Layer 3 of a small transformer language model trained on English Wikipedia (8 layers, counted from 0, width 128).
A neuron's activation on a vector x is GELU(weights . x + bias), where the dot is the dot product.
The model reads these tokens: " assist" "ant" " coach" " was" " B" "il" "ly" " G" "in" "ther" "." " The" " team" " finished" " in" " " "5" "th" " place" " in" " the" " league"

The vector x that enters this layer's MLP at each token. A number n stands for n times 0.054.
0 " assist": -4 23 -13 6 -12 18 28 -16 2 13 -2 1 9 -8 -16 19 8 -17 -24 35 -4 -24 19 17 -21 10 12 -33 3 -24 -28 9 33 -13 10 9 0 20 -6 19 -22 1 -8 0 -3 6 -9 -43 -5 4 18 -8 77 9 -33 -4 -47 -13 2 5 -8 -19 15 -5 13 14 35 29 -13 9 15 -25 -5 1 -9 -81 12 -2 25 6 -4 9 46 -8 -2 8 -19 13 20 14 -4 28 -13 -47 -20 -22 -41 25 4 10 35 7 8 -9 6 12 7 -26 -13 12 -1 -12 -5 5 -11 14 -3 2 -3 0 37 25 -22 -1 16 0 11 -10
1 "ant": 8 3 -8 39 9 27 20 -8 17 33 -8 -9 5 -14 -31 -4 18 3 -7 41 5 -4 5 21 -21 0 3 -34 -13 -44 -18 -18 25 -18 -7 8 -5 3 18 10 -28 -4 0 14 5 3 2 -21 -18 -3 19 -6 88 1 6 3 -47 -22 2 8 -20 8 18 -3 8 -1 13 21 -12 8 6 -23 -23 3 3 -30 6 -11 10 3 -8 -4 40 11 -5 11 -2 -15 25 25 -11 33 -29 -40 -12 -14 -26 10 -24 20 33 -14 27 -7 1 -5 19 -21 -30 3 0 -20 -2 23 -15 0 13 3 10 6 36 11 -26 -16 10 -8 7 10
2 " coach": -2 5 -11 12 -4 6 33 -7 11 31 -8 -15 10 -4 -15 0 13 -21 -32 45 -20 -29 4 30 -29 15 6 -19 -11 -39 -26 17 12 14 5 3 4 -5 -18 15 -14 11 -3 9 -6 4 -11 -29 2 -1 35 -24 92 24 -17 4 -28 -26 9 19 -31 -14 -1 -7 -4 6 28 35 -9 18 9 -23 -15 9 6 -49 10 -12 3 13 0 0 48 -1 -4 12 8 9 9 17 -6 21 -19 -31 5 -25 -58 6 -15 10 28 0 20 -16 -10 0 -2 2 -14 26 3 -5 -15 11 -24 -3 -15 -7 24 -18 36 25 -30 -14 -1 9 2 20
3 " was": 22 12 5 17 -5 37 23 -3 -15 -15 -13 -6 -14 -5 -18 11 -8 1 -23 38 7 -9 41 35 -28 4 16 -19 -4 -40 -6 -4 -2 -22 -9 -1 -6 -16 1 -2 -2 2 -21 22 9 13 23 -45 -23 -11 14 -29 86 4 -4 15 -23 -13 0 10 5 15 -19 -4 31 -22 20 24 -10 3 11 -24 8 -10 12 -56 -20 -7 1 11 -3 5 43 -2 8 11 16 -15 12 12 0 37 -13 -46 -8 -12 -38 -5 -9 11 19 8 17 -20 7 10 14 13 -36 7 3 -26 -8 -9 12 2 -3 -17 -25 14 34 24 -42 4 53 13 -23 19
4 " B": -3 -8 -4 18 12 15 18 -7 17 8 0 -9 8 -9 -22 27 12 6 -35 56 34 -11 6 18 -19 6 -9 -15 -22 -20 4 -3 7 -4 4 -16 -7 -2 -9 -6 -37 18 19 6 -29 22 9 -37 -13 -7 7 -17 84 10 4 -7 -37 -8 -9 19 -3 -6 -1 -30 32 -7 2 24 -19 23 1 -26 -8 -12 17 -38 16 -5 28 18 -10 8 43 -10 -10 -7 10 -4 7 17 -16 2 -23 -45 6 -16 -32 -12 -8 24 16 -7 21 -1 0 18 3 12 -28 18 3 -36 -15 30 -10 -12 0 18 -2 11 24 11 -29 13 60 14 0 5
5 "il": 8 10 -12 39 -7 10 36 -4 19 -12 -5 -18 -12 -33 -28 -10 7 10 -13 42 -10 -30 8 24 -20 9 16 -9 -12 -22 -13 -6 -1 -36 -4 -1 0 12 -15 5 -27 22 -12 -6 -1 3 22 -7 -22 0 -14 18 95 3 9 13 -42 -11 -5 21 20 -17 25 -17 -6 10 12 8 2 5 -4 -29 -16 -4 -23 -19 8 -15 18 24 -16 -11 44 -8 -18 8 -1 -9 21 13 6 4 -25 -29 -8 -29 -7 10 -12 17 9 -17 41 5 -8 18 3 -3 -15 26 5 -30 -10 14 -7 -5 22 -5 -1 -1 11 2 -20 13 42 -11 26 -10
6 "ly": 10 4 -14 25 -7 15 -7 -21 14 -4 -13 -17 -9 -11 -41 -17 -4 18 -2 43 1 -34 36 32 -16 29 -13 -13 -14 -2 -41 0 5 -17 -2 -7 -12 -15 24 -15 -20 2 0 3 -4 24 28 -19 -19 -4 17 -2 93 14 17 9 -12 -4 -12 13 14 27 5 -2 -15 -5 26 17 -12 2 24 -31 4 23 -15 -20 -14 -8 5 -5 -3 -2 35 1 1 1 21 -31 27 16 -10 30 -16 -50 -17 -7 -6 -28 4 10 17 -5 19 -14 -8 15 7 -1 -27 5 2 -30 -1 3 -6 -6 -2 14 -6 27 21 -6 -23 -20 48 13 12 4
7 " G": 10 -14 -6 17 -8 13 1 -7 8 2 6 -11 2 -8 -18 -7 4 10 -44 51 15 -6 0 18 -9 21 21 -14 -11 -34 -1 1 25 15 -8 -2 -10 -10 -11 -8 -16 13 8 3 -25 -4 9 -12 -23 -3 17 -22 86 17 10 6 -27 -10 -2 25 5 2 -15 -19 22 -28 7 37 -26 14 -10 -29 -16 1 1 -14 16 -8 34 12 -24 25 44 16 -4 -8 0 -21 -7 18 -24 13 -19 -40 7 0 -47 -10 -9 17 12 -8 21 -1 11 22 10 2 -9 19 2 -32 -2 10 -10 -15 -8 9 4 -5 21 6 -28 11 67 2 26 -5
8 "in": 6 10 -11 39 5 27 41 -2 -3 3 7 -6 -12 -7 0 5 3 14 -12 52 20 -38 15 3 -21 4 8 -13 -34 -20 -15 -2 -10 -12 -21 2 -10 24 -5 7 -29 12 -17 -19 -3 15 20 -13 -28 -1 5 7 92 5 26 18 -20 -21 -2 19 15 -10 2 -9 -4 -9 20 4 11 0 -3 -32 -34 -6 -16 -19 -1 -9 10 9 -23 5 28 15 -19 18 -9 -4 17 19 -4 16 -16 -35 -17 -22 -10 2 -8 14 22 -9 14 -16 17 17 16 8 2 17 1 -33 -1 14 -8 -34 15 2 -18 22 18 7 -11 -3 22 -13 10 -8
9 "ther": 5 2 2 8 -21 15 0 -11 0 -15 7 -17 8 -10 -20 -23 0 17 -9 31 1 -22 6 7 0 1 -15 -25 -21 -11 6 5 36 12 -4 8 2 -6 -12 -8 -26 18 -12 -2 24 19 13 -1 -23 -1 31 4 92 4 1 -11 -10 -14 9 0 16 7 5 -1 -35 5 3 5 -7 13 11 -32 2 31 12 -18 1 -6 -8 13 2 3 45 -14 -25 0 -1 -22 34 15 1 3 -25 -29 -22 -38 -14 -11 -4 14 27 6 44 -25 5 41 13 10 -4 25 3 -33 17 -17 15 -17 6 -18 13 28 16 5 -36 -42 33 2 -9 2
10 ".": 16 8 7 7 -4 26 2 -5 13 14 -1 -8 -6 -1 -14 -14 -8 3 -16 34 16 -2 15 21 -24 13 15 -16 -20 -26 -41 -2 33 -15 -2 7 13 -7 -24 0 -8 9 -17 8 -20 -7 40 -24 -30 -1 -2 -23 91 36 18 28 -5 -4 25 26 25 2 3 -7 4 1 -18 17 -17 16 -4 -23 5 6 -10 -33 1 2 9 17 -11 3 44 3 -9 -3 14 -15 15 5 -24 -4 -20 -26 2 -22 9 -4 0 23 -2 5 1 -12 -6 20 10 -11 -40 24 -2 -27 -14 -9 -14 -7 -4 -9 -7 13 9 4 -28 -11 78 -3 -7 -5
11 " The": 3 8 -6 -2 2 14 -15 -4 2 2 17 -19 -6 -17 -34 1 10 -17 -20 69 24 15 10 7 -9 -10 28 -19 -16 -26 -21 7 20 6 -7 -13 9 -8 2 -14 -20 7 -1 12 -11 11 12 -23 -21 -2 20 -10 87 2 9 5 -16 6 6 5 17 -4 4 -18 5 -5 1 -15 -11 -2 -6 -29 10 8 0 -27 10 -6 -3 9 -11 8 48 -16 -3 3 0 -11 -5 -1 16 2 -23 -46 13 -24 -19 -11 10 28 8 -3 27 -6 15 17 31 8 -34 25 1 -31 -5 -12 -5 -7 13 7 8 11 31 -1 -32 10 60 36 -7 4
12 " team": -8 -6 -8 -3 13 1 -16 3 -8 -5 -7 -24 20 16 -13 16 -17 -14 -16 46 -8 -35 -3 23 -23 25 7 -15 -17 -33 -26 24 13 9 12 3 3 -12 -5 7 -26 20 -31 16 -19 18 17 -11 -2 -4 34 11 88 29 -2 10 -10 -24 -13 29 -25 5 -11 -6 2 7 19 21 -10 36 5 -28 -8 -8 1 -31 -3 -1 10 13 3 -3 48 1 -9 15 13 7 9 -4 8 8 -15 -22 12 -24 -26 -20 -18 -3 8 17 34 -26 -1 14 5 9 -5 25 0 -29 -20 6 -3 15 -9 -8 0 15 30 13 -41 -24 27 37 -12 10
13 " finished": 0 1 -31 -8 12 36 4 5 -11 0 -12 -14 -12 -2 -12 46 -4 -30 -16 36 -9 -17 0 28 -20 39 45 -21 -28 -49 8 -24 12 7 -2 3 25 -1 -25 8 -4 30 -11 20 20 -9 -1 -31 -18 12 18 3 87 -2 10 -1 5 -26 -9 24 15 -17 6 5 10 -4 9 3 -15 13 -7 -26 31 -42 8 -31 -15 -2 14 17 10 2 36 -12 -2 15 5 -23 8 -4 12 30 -25 -35 13 -23 -13 -15 2 5 15 -9 14 2 2 14 10 15 -17 13 4 -29 -10 -2 5 5 -17 -8 -16 6 19 10 -32 -23 34 21 -3 5
14 " in": 9 16 -26 -4 3 37 -1 -2 -41 -16 -14 -19 -10 -4 -37 6 -4 10 -16 41 0 -4 3 17 -20 27 26 -14 -27 -13 -8 8 10 9 1 -2 6 -12 -24 -6 -8 13 -20 14 -24 5 15 -4 -7 8 1 -6 82 16 18 24 1 -3 18 7 14 -17 13 -3 32 14 -2 5 -21 22 -6 -29 -9 -26 11 -35 -7 -12 14 18 -9 6 39 5 17 -3 22 -19 31 -7 21 23 -22 -34 -16 -22 -21 -9 -18 2 13 -16 13 -4 12 10 11 2 -21 16 -1 -32 -7 0 -1 0 4 -5 -1 30 35 4 -29 3 71 -1 -7 -10
15 " ": 6 -18 2 5 -14 15 13 0 2 7 -16 -8 -5 -15 -9 20 0 -12 -20 54 15 -14 -3 25 -21 15 -2 -12 -23 -30 -26 -9 31 18 -8 -15 13 -16 8 -17 -16 16 -14 8 -32 12 5 -17 -1 10 10 -7 88 9 21 23 -24 2 26 7 3 18 -5 -5 16 -19 -3 1 -6 16 -11 -29 -5 1 28 -9 -1 7 17 19 -22 -5 31 -17 21 1 -3 -18 1 17 -2 23 -21 -34 -3 -18 -18 -2 -4 33 -12 1 11 -12 4 17 -7 15 -6 6 -3 -33 0 1 -1 5 5 1 -11 -1 19 -8 -18 -8 91 17 -8 -2
16 "5": 9 0 11 56 -9 3 17 -7 -8 -13 5 8 -10 20 -20 5 -12 -5 -19 24 4 -15 3 16 -17 18 15 -12 -35 -29 -16 0 12 2 -22 -7 -7 -40 6 -9 -7 12 -18 -3 3 30 31 -16 -11 5 13 1 87 9 16 20 -7 -17 3 17 -1 -3 6 4 -6 9 -16 -7 -21 13 -17 -30 -8 -3 2 2 -17 3 2 8 -19 8 29 0 2 -1 -3 -22 -7 3 13 11 -11 -30 9 1 -18 1 0 15 -5 -16 11 -9 14 20 6 13 -21 13 -2 -33 -30 5 -13 -6 -5 -8 -17 21 38 10 -26 -8 63 12 15 22
17 "th": -1 1 -1 18 19 24 3 -17 -4 -12 20 1 -1 3 -39 10 5 20 -26 57 5 -42 4 7 -22 13 -13 -16 -35 -35 -30 1 39 2 -2 -8 8 -37 -12 -25 0 28 18 22 -1 23 -2 -21 -20 8 24 2 84 8 -4 13 -14 -6 -22 -3 -5 7 19 6 -12 3 16 2 -14 50 -4 -31 -13 16 1 -14 -12 -15 6 2 -5 -8 22 -12 16 0 8 -16 13 -7 3 4 -20 -24 11 -23 -25 -8 18 29 -5 -14 13 25 54 11 6 8 -6 11 0 -39 -2 2 -4 -16 -20 -15 2 18 19 21 -8 0 35 20 19 -7
18 " place": 20 -3 -23 7 32 18 29 0 -32 17 -11 -16 11 21 -10 27 17 -11 -13 35 -18 -33 -9 31 -17 13 9 -14 -37 -18 8 17 12 15 0 14 16 -28 4 -19 -33 23 -40 -17 -22 15 -4 -2 -4 4 1 15 81 -2 1 31 -19 -14 -21 3 1 -9 -9 21 8 18 23 -1 -7 16 -5 -27 -11 10 -3 -31 -14 -6 0 3 -11 2 40 -5 17 -3 17 7 32 -21 -23 -6 -25 -24 -3 -22 6 15 6 6 8 -5 15 -9 21 17 8 16 -9 17 -1 -34 -29 -29 -15 -10 -9 9 -14 22 29 11 10 0 33 17 7 -6
19 " in": 8 16 -27 -8 1 36 -4 -2 -44 -15 -13 -19 -8 -3 -36 4 -5 9 -15 43 -1 -2 3 14 -20 28 25 -14 -29 -12 -5 9 10 9 1 -2 6 -13 -23 -5 -7 17 -18 15 -23 6 12 -4 -4 12 -4 -5 79 14 17 24 3 -2 19 4 14 -16 13 -1 33 15 0 2 -21 21 -8 -29 -7 -28 11 -33 -8 -12 11 18 -8 7 36 6 15 -4 23 -19 30 -10 22 23 -20 -30 -15 -21 -20 -9 -16 1 11 -17 10 -4 13 11 12 5 -18 17 -2 -33 -8 -2 -3 0 6 -9 1 31 32 3 -23 4 72 0 -8 -9
20 " the": -1 24 -22 5 -1 29 -4 -4 0 -2 6 -17 9 -12 -23 25 -9 -23 -18 73 10 8 8 9 -11 -4 29 -16 -25 -21 -13 -7 17 7 -13 -9 21 -16 -2 -8 -19 11 10 6 -21 -1 4 -26 -14 11 13 4 81 -16 17 11 -20 1 19 -8 7 -11 -4 -2 14 -10 16 -18 -18 4 -11 -29 4 15 2 -31 7 -8 7 24 -10 12 29 -12 3 13 -1 0 11 -8 4 8 -21 -34 11 -21 -22 -9 -9 1 13 -2 25 -12 11 19 12 8 -16 12 -1 -38 10 -20 -4 1 10 -14 7 30 37 17 -17 7 83 20 -19 -7
21 " league": 4 8 -5 9 7 2 -29 -3 -11 -12 0 -18 -1 16 10 28 -21 -20 -18 60 -12 -27 -8 18 -28 33 1 -14 -10 -28 -23 -1 -5 2 8 -13 1 -26 -13 -9 -23 18 -35 -7 -20 24 6 5 5 8 40 22 87 7 -2 25 -18 -44 7 26 -11 17 1 -3 11 21 12 3 -8 22 -1 -27 -8 -10 19 -34 -12 -3 5 11 13 -2 39 -1 -2 0 9 9 0 5 -11 23 -7 -7 20 -31 -11 -23 -12 -13 -12 1 16 -22 -7 10 9 29 19 9 1 -36 -12 6 -9 4 -20 -7 3 9 28 27 -20 -14 40 40 -4 17

Each question shows the input weights of one neuron of the MLP. A number n stands for n times 0.017.

n178 (bias 0.055): 9 -6 -22 6 12 6 -12 6 14 -15 1 19 16 0 12 -13 0 21 -8 -20 5 1 -5 4 9 -1 -7 8 -6 -13 22 11 -19 13 28 -3 -5 -6 10 10 14 10 20 -21 -1 1 3 -7 21 -28 5 1 1 -15 -2 -2 5 24 -9 5 -11 -18 -8 -24 8 -4 -15 1 4 19 -7 -4 0 18 -3 22 14 3 -10 10 -7 -10 -7 -10 6 26 -15 -3 -14 -13 12 4 -3 -19 0 -15 -4 0 -11 10 -22 -16 -3 8 -3 -3 -10 1 9 10 4 8 -9 2 -21 5 -7 0 -2 27 0 4 -8 -6 -4 6 30 7
On which token does it fire most? 16 "5"

n486 (bias -0.054): -4 14 20 -4 14 8 -4 6 5 -2 32 10 4 -17 2 24 21 13 1 3 -14 16 -6 -11 -9 -3 16 -2 -1 28 0 -11 23 5 -12 15 -22 -8 -16 13 -11 1 14 12 -4 -25 -5 18 -12 -1 7 8 1 12 5 -12 -29 10 12 -3 -21 -1 8 -7 2 -16 4 11 18 -8 9 4 -23 10 0 3 5 -12 -22 2 -8 2 0 9 3 -14 -11 -15 -12 -6 10 -13 -2 4 12 17 -3 -12 -10 -12 2 24 0 6 4 14 15 -11 -20 -41 -10 6 9 29 10 -13 2 -5 11 6 2 0 2 17 -5 -5 -9 -41
Its three highest activations, in order, are on tokens 1 "ant", 7 " G", 20 " the"

n140 (bias -0.130): 8 3 -17 -7 -28 -10 8 -17 6 -11 -10 6 -9 -19 -10 -19 -15 -6 -27 -8 13 -3 34 3 -5 -17 -3 7 0 10 7 -8 -25 -1 19 -10 13 3 20 -11 1 16 -3 -1 8 -2 6 -11 3 -13 7 -9 10 -7 -7 5 -11 -25 -5 -15 1 12 4 -1 -4 -7 7 17 19 -10 13 22 19 -6 -18 -21 -5 11 0 1 6 4 11 -9 28 16 2 -1 -11 1 4 26 -11 0 -9 9 8 -6 20 -30 -7 16 -24 11 -11 6 4 -1 -9 -22 25 7 1 -1 4 4 2 -20 -2 1 24 2 4 12 3 17 -6 6
On which token does it fire most? 3 " was"

n190 (bias -0.087): 27 -5 -12 7 27 9 -1 -2 -5 6 20 13 12 6 6 -1 -2 17 -15 -20 3 -8 0 5 21 -10 -11 -13 0 8 14 -2 11 15 11 5 4 -2 5 8 5 0 -2 -15 -3 8 -13 11 5 -8 3 -11 -4 9 -10 -10 0 -4 -7 15 -8 2 5 -37 -9 4 1 -14 -5 -11 -1 -16 -9 6 -12 3 11 22 4 -9 23 -17 -1 -21 5 16 -6 12 -9 -4 -6 -13 -8 -9 12 -9 -6 10 -7 -5 9 13 -9 6 1 -5 -8 -10 -3 -2 3 -10 -8 10 1 3 -12 1 -1 -10 21 1 -7 3 -9 4 21 -3
Its three highest activations, in order, are on tokens 0 " assist", 2 " coach", 18 " place"

n383 (bias -0.017): -15 10 -25 -15 -4 3 -7 -1 -3 -5 21 6 -11 -14 -4 -2 8 26 -2 -5 -8 10 5 -20 -13 6 1 -4 9 -6 21 20 -13 -28 15 4 -9 -8 -12 17 2 13 -11 4 -6 -10 9 -1 17 12 10 -16 -6 10 -21 5 24 -8 -15 11 17 -19 0 15 -1 2 -5 -1 16 2 -8 15 2 1 0 -8 3 -6 12 8 7 -5 27 0 -3 25 -11 -6 -8 -20 -8 5 4 -5 -8 -1 21 -7 0 10 24 -21 -9 5 -10 1 -1 0 -11 9 -6 9 -20 8 -6 -4 -17 -3 -19 -8 9 9 -6 6 -24 -8 -2 -5
On which token does it fire most, and how strongly? 13 " finished", at about 2.1

n150 (bias -0.081): 6 7 -18 -17 9 8 -16 -19 18 8 13 9 -9 -31 -22 20 -17 11 -14 -9 -3 13 -12 4 8 26 -6 9 -5 7 -1 0 -5 15 14 -6 8 4 -6 -11 13 16 -6 2 3 -15 -19 -12 8 4 7 -2 6 8 2 -5 -21 -20 2 4 -11 -9 -7 -17 1 -7 -14 7 1 1 4 -16 -12 -13 10 3 13 20 -3 4 5 -1 -13 -16 13 4 2 2 6 14 -8 -6 1 7 -1 12 -4 -8 -2 -6 -17 6 -5 -17 5 -8 -5 10 5 -35 1 3 17 -10 4 11 12 0 26 -18 15 27 -2 4 -3 0 0 9
On which token does it fire most? 21 " league"

n113 (bias -0.134): -11 -2 -7 -9 -7 -6 10 9 0 6 -10 10 -4 -15 16 2 12 -6 2 -28 -9 1 20 0 6 -23 -14 7 2 -11 0 -3 -3 8 15 15 16 1 0 -10 -11 -2 1 10 -5 -8 -1 12 -2 -33 12 -2 -9 7 0 -16 -10 -2 4 -10 -12 12 -3 1 -16 -4 -13 1 -6 -14 14 0 -9 1 -7 -12 6 10 6 -18 -5 3 3 -20 3 6 2 10 -4 14 -6 12 -14 1 -2 1 -9 10 -6 -3 -3 20 2 -13 -5 -5 3 -11 -3 -11 83 15 9 6 3 3 5 -12 4 -14 37 -2 -18 8 -8 -4 5 0
Its three highest activations, in order, are on tokens 2 " coach", 0 " assist", 1 "ant"

n432 (bias -0.112): -5 15 -24 3 11 8 -16 17 -11 -2 6 -2 6 -1 -16 -11 -14 16 -5 -21 1 8 18 -9 11 8 7 19 -5 4 9 9 -9 -18 5 -2 17 1 -15 5 -6 -21 14 -14 -6 -5 3 6 9 -10 14 -2 2 2 4 9 7 13 14 7 2 -14 18 -9 -1 -14 0 -3 6 -3 -7 -12 -3 9 28 15 6 -12 6 -3 0 -6 7 -8 6 17 -5 5 7 -10 14 -2 -12 -27 1 10 -4 7 -11 -1 14 14 -51 11 -15 22 8 -21 1 -20 -4 15 -9 6 25 4 -11 -21 -17 -12 24 -11 0 17 9 1 -1 -14
On which two tokens does it fire most, strongest first? 14 " in", 19 " in"

n414 (bias -0.118): 20 15 -3 3 -19 3 5 -4 26 -2 -5 2 -7 0 -3 18 15 14 13 -15 -2 19 -3 -12 -11 16 7 -17 -3 -11 25 2 -12 12 -12 -8 -12 16 -11 -17 -1 -10 0 9 23 0 -4 19 7 5 -9 16 0 -4 -5 12 -6 11 11 -14 -4 -4 -3 -13 -1 9 -25 -7 -2 -4 9 -17 -9 17 5 4 1 2 -1 -4 7 7 3 -12 23 -8 7 -21 20 -3 12 -7 25 -6 -5 8 -20 -11 3 -10 3 9 -25 2 -20 6 0 -24 -5 6 -5 -9 9 22 10 -9 20 -1 -21 3 24 -2 -2 -4 -8 -9 -3 9
On which two tokens does it fire most, strongest first? 14 " in", 19 " in"

n445 (bias 0.044): 7 -12 -2 -19 -3 -5 -16 -4 -19 12 -10 1 20 5 -5 20 -10 13 -7 -5 -21 27 19 -4 14 -10 -20 4 0 7 -15 26 -4 -23 27 5 -10 -2 -12 12 9 21 6 -16 -26 6 4 0 10 -8 9 9 8 -23 4 -4 6 -8 5 -11 -9 -9 -5 10 5 30 -7 21 17 -11 21 8 18 6 -1 -26 20 10 -13 21 -2 23 -4 10 -2 -9 11 -12 0 1 -15 -16 -19 -6 -4 1 -7 28 14 0 -10 -2 4 -2 0 4 -17 1 -11 8 3 2 -1 -15 -5 6 -3 14 -10 -11 -1 -25 14 -18 -14 2 15 4
On which token does it fire most? 18 " place"

n128 (bias -0.039): -16 4 25 15 23 -13 1 17 7 5 -6 -4 21 -12 -10 -17 -11 -15 5 -4 -17 -9 12 7 5 -19 10 -1 -2 -12 -7 31 20 11 -20 14 1 -14 9 -9 -3 1 7 12 12 -3 11 3 -24 18 9 19 -2 -32 -12 -12 -7 -3 8 18 -11 -15 10 8 -23 15 -17 20 13 18 -7 0 -28 -1 4 -16 9 -8 -24 -8 2 5 -7 16 6 5 28 -28 1 -2 -2 -2 -12 6 24 -19 -4 15 11 -7 3 -11 -22 -4 6 -11 19 -18 9 -15 -12 -7 18 5 15 10 0 13 17 5 9 23 32 -32 -19 -30 8 -4
On which token does it fire most, and how strongly? 1 "ant", at about 4

n213 (bias 0.027): -5 -10 -12 -13 4 7 -10 -9 7 6 8 -17 6 -11 3 14 2 4 14 -7 5 -15 -10 -7 -4 14 -6 5 3 -18 3 -5 -42 -12 -1 -17 3 4 0 0 -14 5 15 -6 33 -16 36 12 23 -6 11 8 1 -7 -17 5 14 2 1 10 -6 -54 -12 -4 10 0 -29 -14 8 14 -4 -5 1 -6 -5 -11 -2 4 11 15 -6 0 1 -2 0 16 -16 14 13 -21 -21 -19 -1 2 -7 -5 -2 7 4 -7 8 -7 7 2 -12 8 -7 15 5 3 17 2 -25 2 19 -7 9 -12 5 2 11 11 -6 24 -15 -30 18 7
On which token does it fire most? 5 "il"

n22 (bias -0.207): -12 15 -12 1 11 17 -16 -7 1 10 7 1 7 -29 -13 9 12 -8 -1 -2 0 7 5 -7 -14 -12 12 8 -3 -4 -4 5 -25 1 8 -9 3 -11 -11 -6 1 -9 12 -6 6 5 -6 11 -8 -12 7 -5 2 -9 -8 1 -9 -12 19 10 16 -15 -2 -16 6 -9 4 -6 -5 -27 9 15 -3 19 1 4 16 14 17 10 -6 5 5 0 1 2 -13 -5 7 -8 14 -8 -20 -8 0 -10 0 4 -2 -12 -17 6 -16 19 -3 8 -6 -7 -5 -20 8 5 17 17 20 -20 -20 3 -10 3 10 12 -1 7 -1 5 13 8
On which two tokens does it fire most, strongest first? 20 " the", 11 " The"

n362 (bias -0.064): 9 14 7 -9 -14 3 4 -11 3 15 32 -4 15 -1 -23 11 -10 12 -4 -1 7 21 -1 3 -1 -10 10 -4 16 5 0 10 -9 -10 -22 -25 -24 -7 6 8 -19 10 2 -11 6 -9 -12 -7 -8 1 -2 6 -1 -2 19 13 24 -3 23 -18 5 -14 4 -10 -6 -3 -10 -5 -5 8 11 3 2 0 2 10 10 -5 14 2 6 1 15 6 -18 32 7 7 2 -10 -26 17 14 7 16 -24 20 -7 22 3 16 5 3 -3 19 -14 -16 -1 3 -3 -8 7 -21 -11 5 18 13 -2 -16 -5 -9 14 1 -4 -7 -12 11 -14
Its three highest activations, in order, are on tokens 20 " the", 10 ".", 8 "in"

n139 (bias -0.114): -3 12 10 1 13 -23 0 9 15 -22 13 8 18 -16 -4 6 8 10 -13 -2 2 -5 -11 6 -6 13 3 -2 13 5 -4 -2 -11 -18 -2 -3 11 -10 -6 1 -13 -19 3 -5 -6 12 19 -13 -2 6 12 10 1 25 13 -10 -18 -1 2 15 5 -7 8 -10 14 7 -20 -2 -5 9 -9 23 1 9 30 6 6 -2 18 11 3 17 -8 -27 -14 5 -6 -10 14 -6 6 11 -24 0 21 -19 -12 -8 1 -8 15 4 -30 -10 14 -1 -6 -20 8 -16 -1 -9 0 7 11 -28 -7 24 -8 -7 -1 27 6 14 4 12 -10 3
On which token does it fire most? 4 " B"

n336 (bias -0.052): -5 -14 7 -22 3 -7 -18 -4 6 -12 15 -6 10 -12 1 19 13 -3 -8 3 20 2 -9 -9 8 -1 -3 1 8 11 9 3 -32 -20 -10 0 -7 -8 4 -2 -8 -17 12 4 -15 5 -3 -15 2 7 -4 -6 10 -3 8 -4 8 1 -7 10 -1 -2 5 -28 7 10 -8 -2 -8 1 10 7 18 -3 -4 -3 -17 16 18 3 -8 9 11 -15 -4 2 19 3 -9 -3 -2 -8 -5 7 -6 13 -10 -7 4 -2 -7 -11 5 -7 3 -16 -1 -1 -7 -8 14 8 12 7 -9 -5 13 18 -2 3 16 -5 12 11 -10 10 10 -3
On which two tokens does it fire most, strongest first? 4 " B", 11 " The"

n180 (bias -0.108): 0 -25 -18 2 4 -14 13 29 14 -15 -4 39 1 8 -7 8 2 11 -15 -4 -18 -3 20 3 11 8 -14 -10 5 -14 5 -8 22 -21 -9 13 -22 32 1 29 0 2 -12 0 8 12 -5 0 16 16 3 16 10 -1 -5 -12 -14 -4 8 -7 -4 -1 -3 5 -27 -3 -7 11 0 0 12 10 6 -22 12 -4 -6 -4 -16 -4 -8 3 -10 4 11 -9 -19 -20 -2 -3 -15 -10 20 -13 9 -6 14 -4 -19 -9 12 13 -27 17 18 11 15 -27 -7 -4 1 -4 -2 11 16 -12 0 -21 -16 -34 12 3 16 -6 -3 -15 3 4
On which token does it fire most? 0 " assist"

n330 (bias -0.053): 7 21 8 -34 13 1 -2 -2 -6 24 2 -4 -1 -4 -16 6 4 4 -25 -8 -11 -3 1 -12 -10 -6 -5 0 12 -6 16 21 3 14 -28 -22 6 31 0 4 0 9 5 19 4 -17 -1 -15 11 11 11 -7 -12 13 2 1 15 11 -35 6 -26 4 11 2 12 -30 -1 -3 5 -4 -1 -16 -4 15 9 -5 13 -23 0 1 12 6 9 1 5 -20 2 19 -14 -22 -14 17 19 -22 -8 0 6 6 3 5 10 19 7 4 -24 -13 26 8 7 5 9 8 14 19 8 13 -1 -15 14 -18 8 2 -16 10 -12 -8 2 -27
On which token does it fire most, and how strongly? 2 " coach", at about 3.1

n390 (bias -0.129): -9 -15 -2 -1 -3 1 -10 7 -11 -20 18 4 1 -16 -24 -3 -15 14 10 -9 6 18 -14 -6 3 20 0 -4 8 4 7 7 -24 -17 -1 -5 -4 -22 -8 19 9 -5 -14 8 -16 8 8 -4 -1 -21 20 3 1 11 7 19 2 26 1 -6 14 4 -20 -11 -12 -3 -14 -11 -6 -22 9 -4 -11 4 12 4 15 1 3 -3 4 10 1 11 -5 -2 8 1 6 19 16 21 -7 -13 28 -10 -6 -7 -3 17 -24 16 15 18 -14 -9 -12 -9 -4 4 -8 -1 5 -7 30 -7 2 11 -14 -10 3 27 5 7 -3 17 11 -9
On which token does it fire most? 11 " The"

n472 (bias -0.163): 5 -1 -6 1 0 3 -2 8 13 12 -5 12 -17 -15 -19 10 -13 -2 -25 0 10 5 -3 2 7 9 -31 3 3 -1 -1 -16 8 -19 11 -16 -5 10 17 2 -4 2 -12 10 -5 11 -23 -19 0 0 -12 -1 15 -1 -3 1 -27 1 13 -14 -10 6 4 5 27 5 8 20 7 -3 -8 2 8 5 17 4 6 -17 29 -1 -12 -7 6 -27 1 2 -8 1 4 2 8 0 -8 -20 6 14 -13 34 32 2 -19 12 0 17 2 17 -14 -26 8 -12 0 10 -9 11 16 25 -12 -2 -10 -13 9 0 -9 -20 -13 -25 3 11
On which token does it fire most, and how strongly? 0 " assist", at about 8

n308 (bias -0.011): 15 -3 -16 -2 7 -7 18 -15 0 -3 11 1 16 7 -16 -15 -10 22 6 -7 -15 3 0 -2 14 4 -2 17 6 -26 -13 -1 10 3 -21 -11 24 9 -5 7 -2 19 -3 -10 -14 9 -22 -2 17 -23 10 4 -6 -24 12 28 -19 6 -6 -7 -11 7 -19 -12 -1 -7 -16 -6 19 3 15 6 -10 23 5 -18 -3 -5 -18 -5 -12 9 -19 18 11 -12 17 -20 29 -17 -1 -15 3 4 -1 -6 17 11 -10 0 2 -17 -10 8 -3 10 -3 -21 -11 21 1 12 27 -14 -29 4 14 -4 -8 19 -4 6 6 19 -10 19 8 29
On which token does it fire most, and how strongly? 18 " place", at about 3.1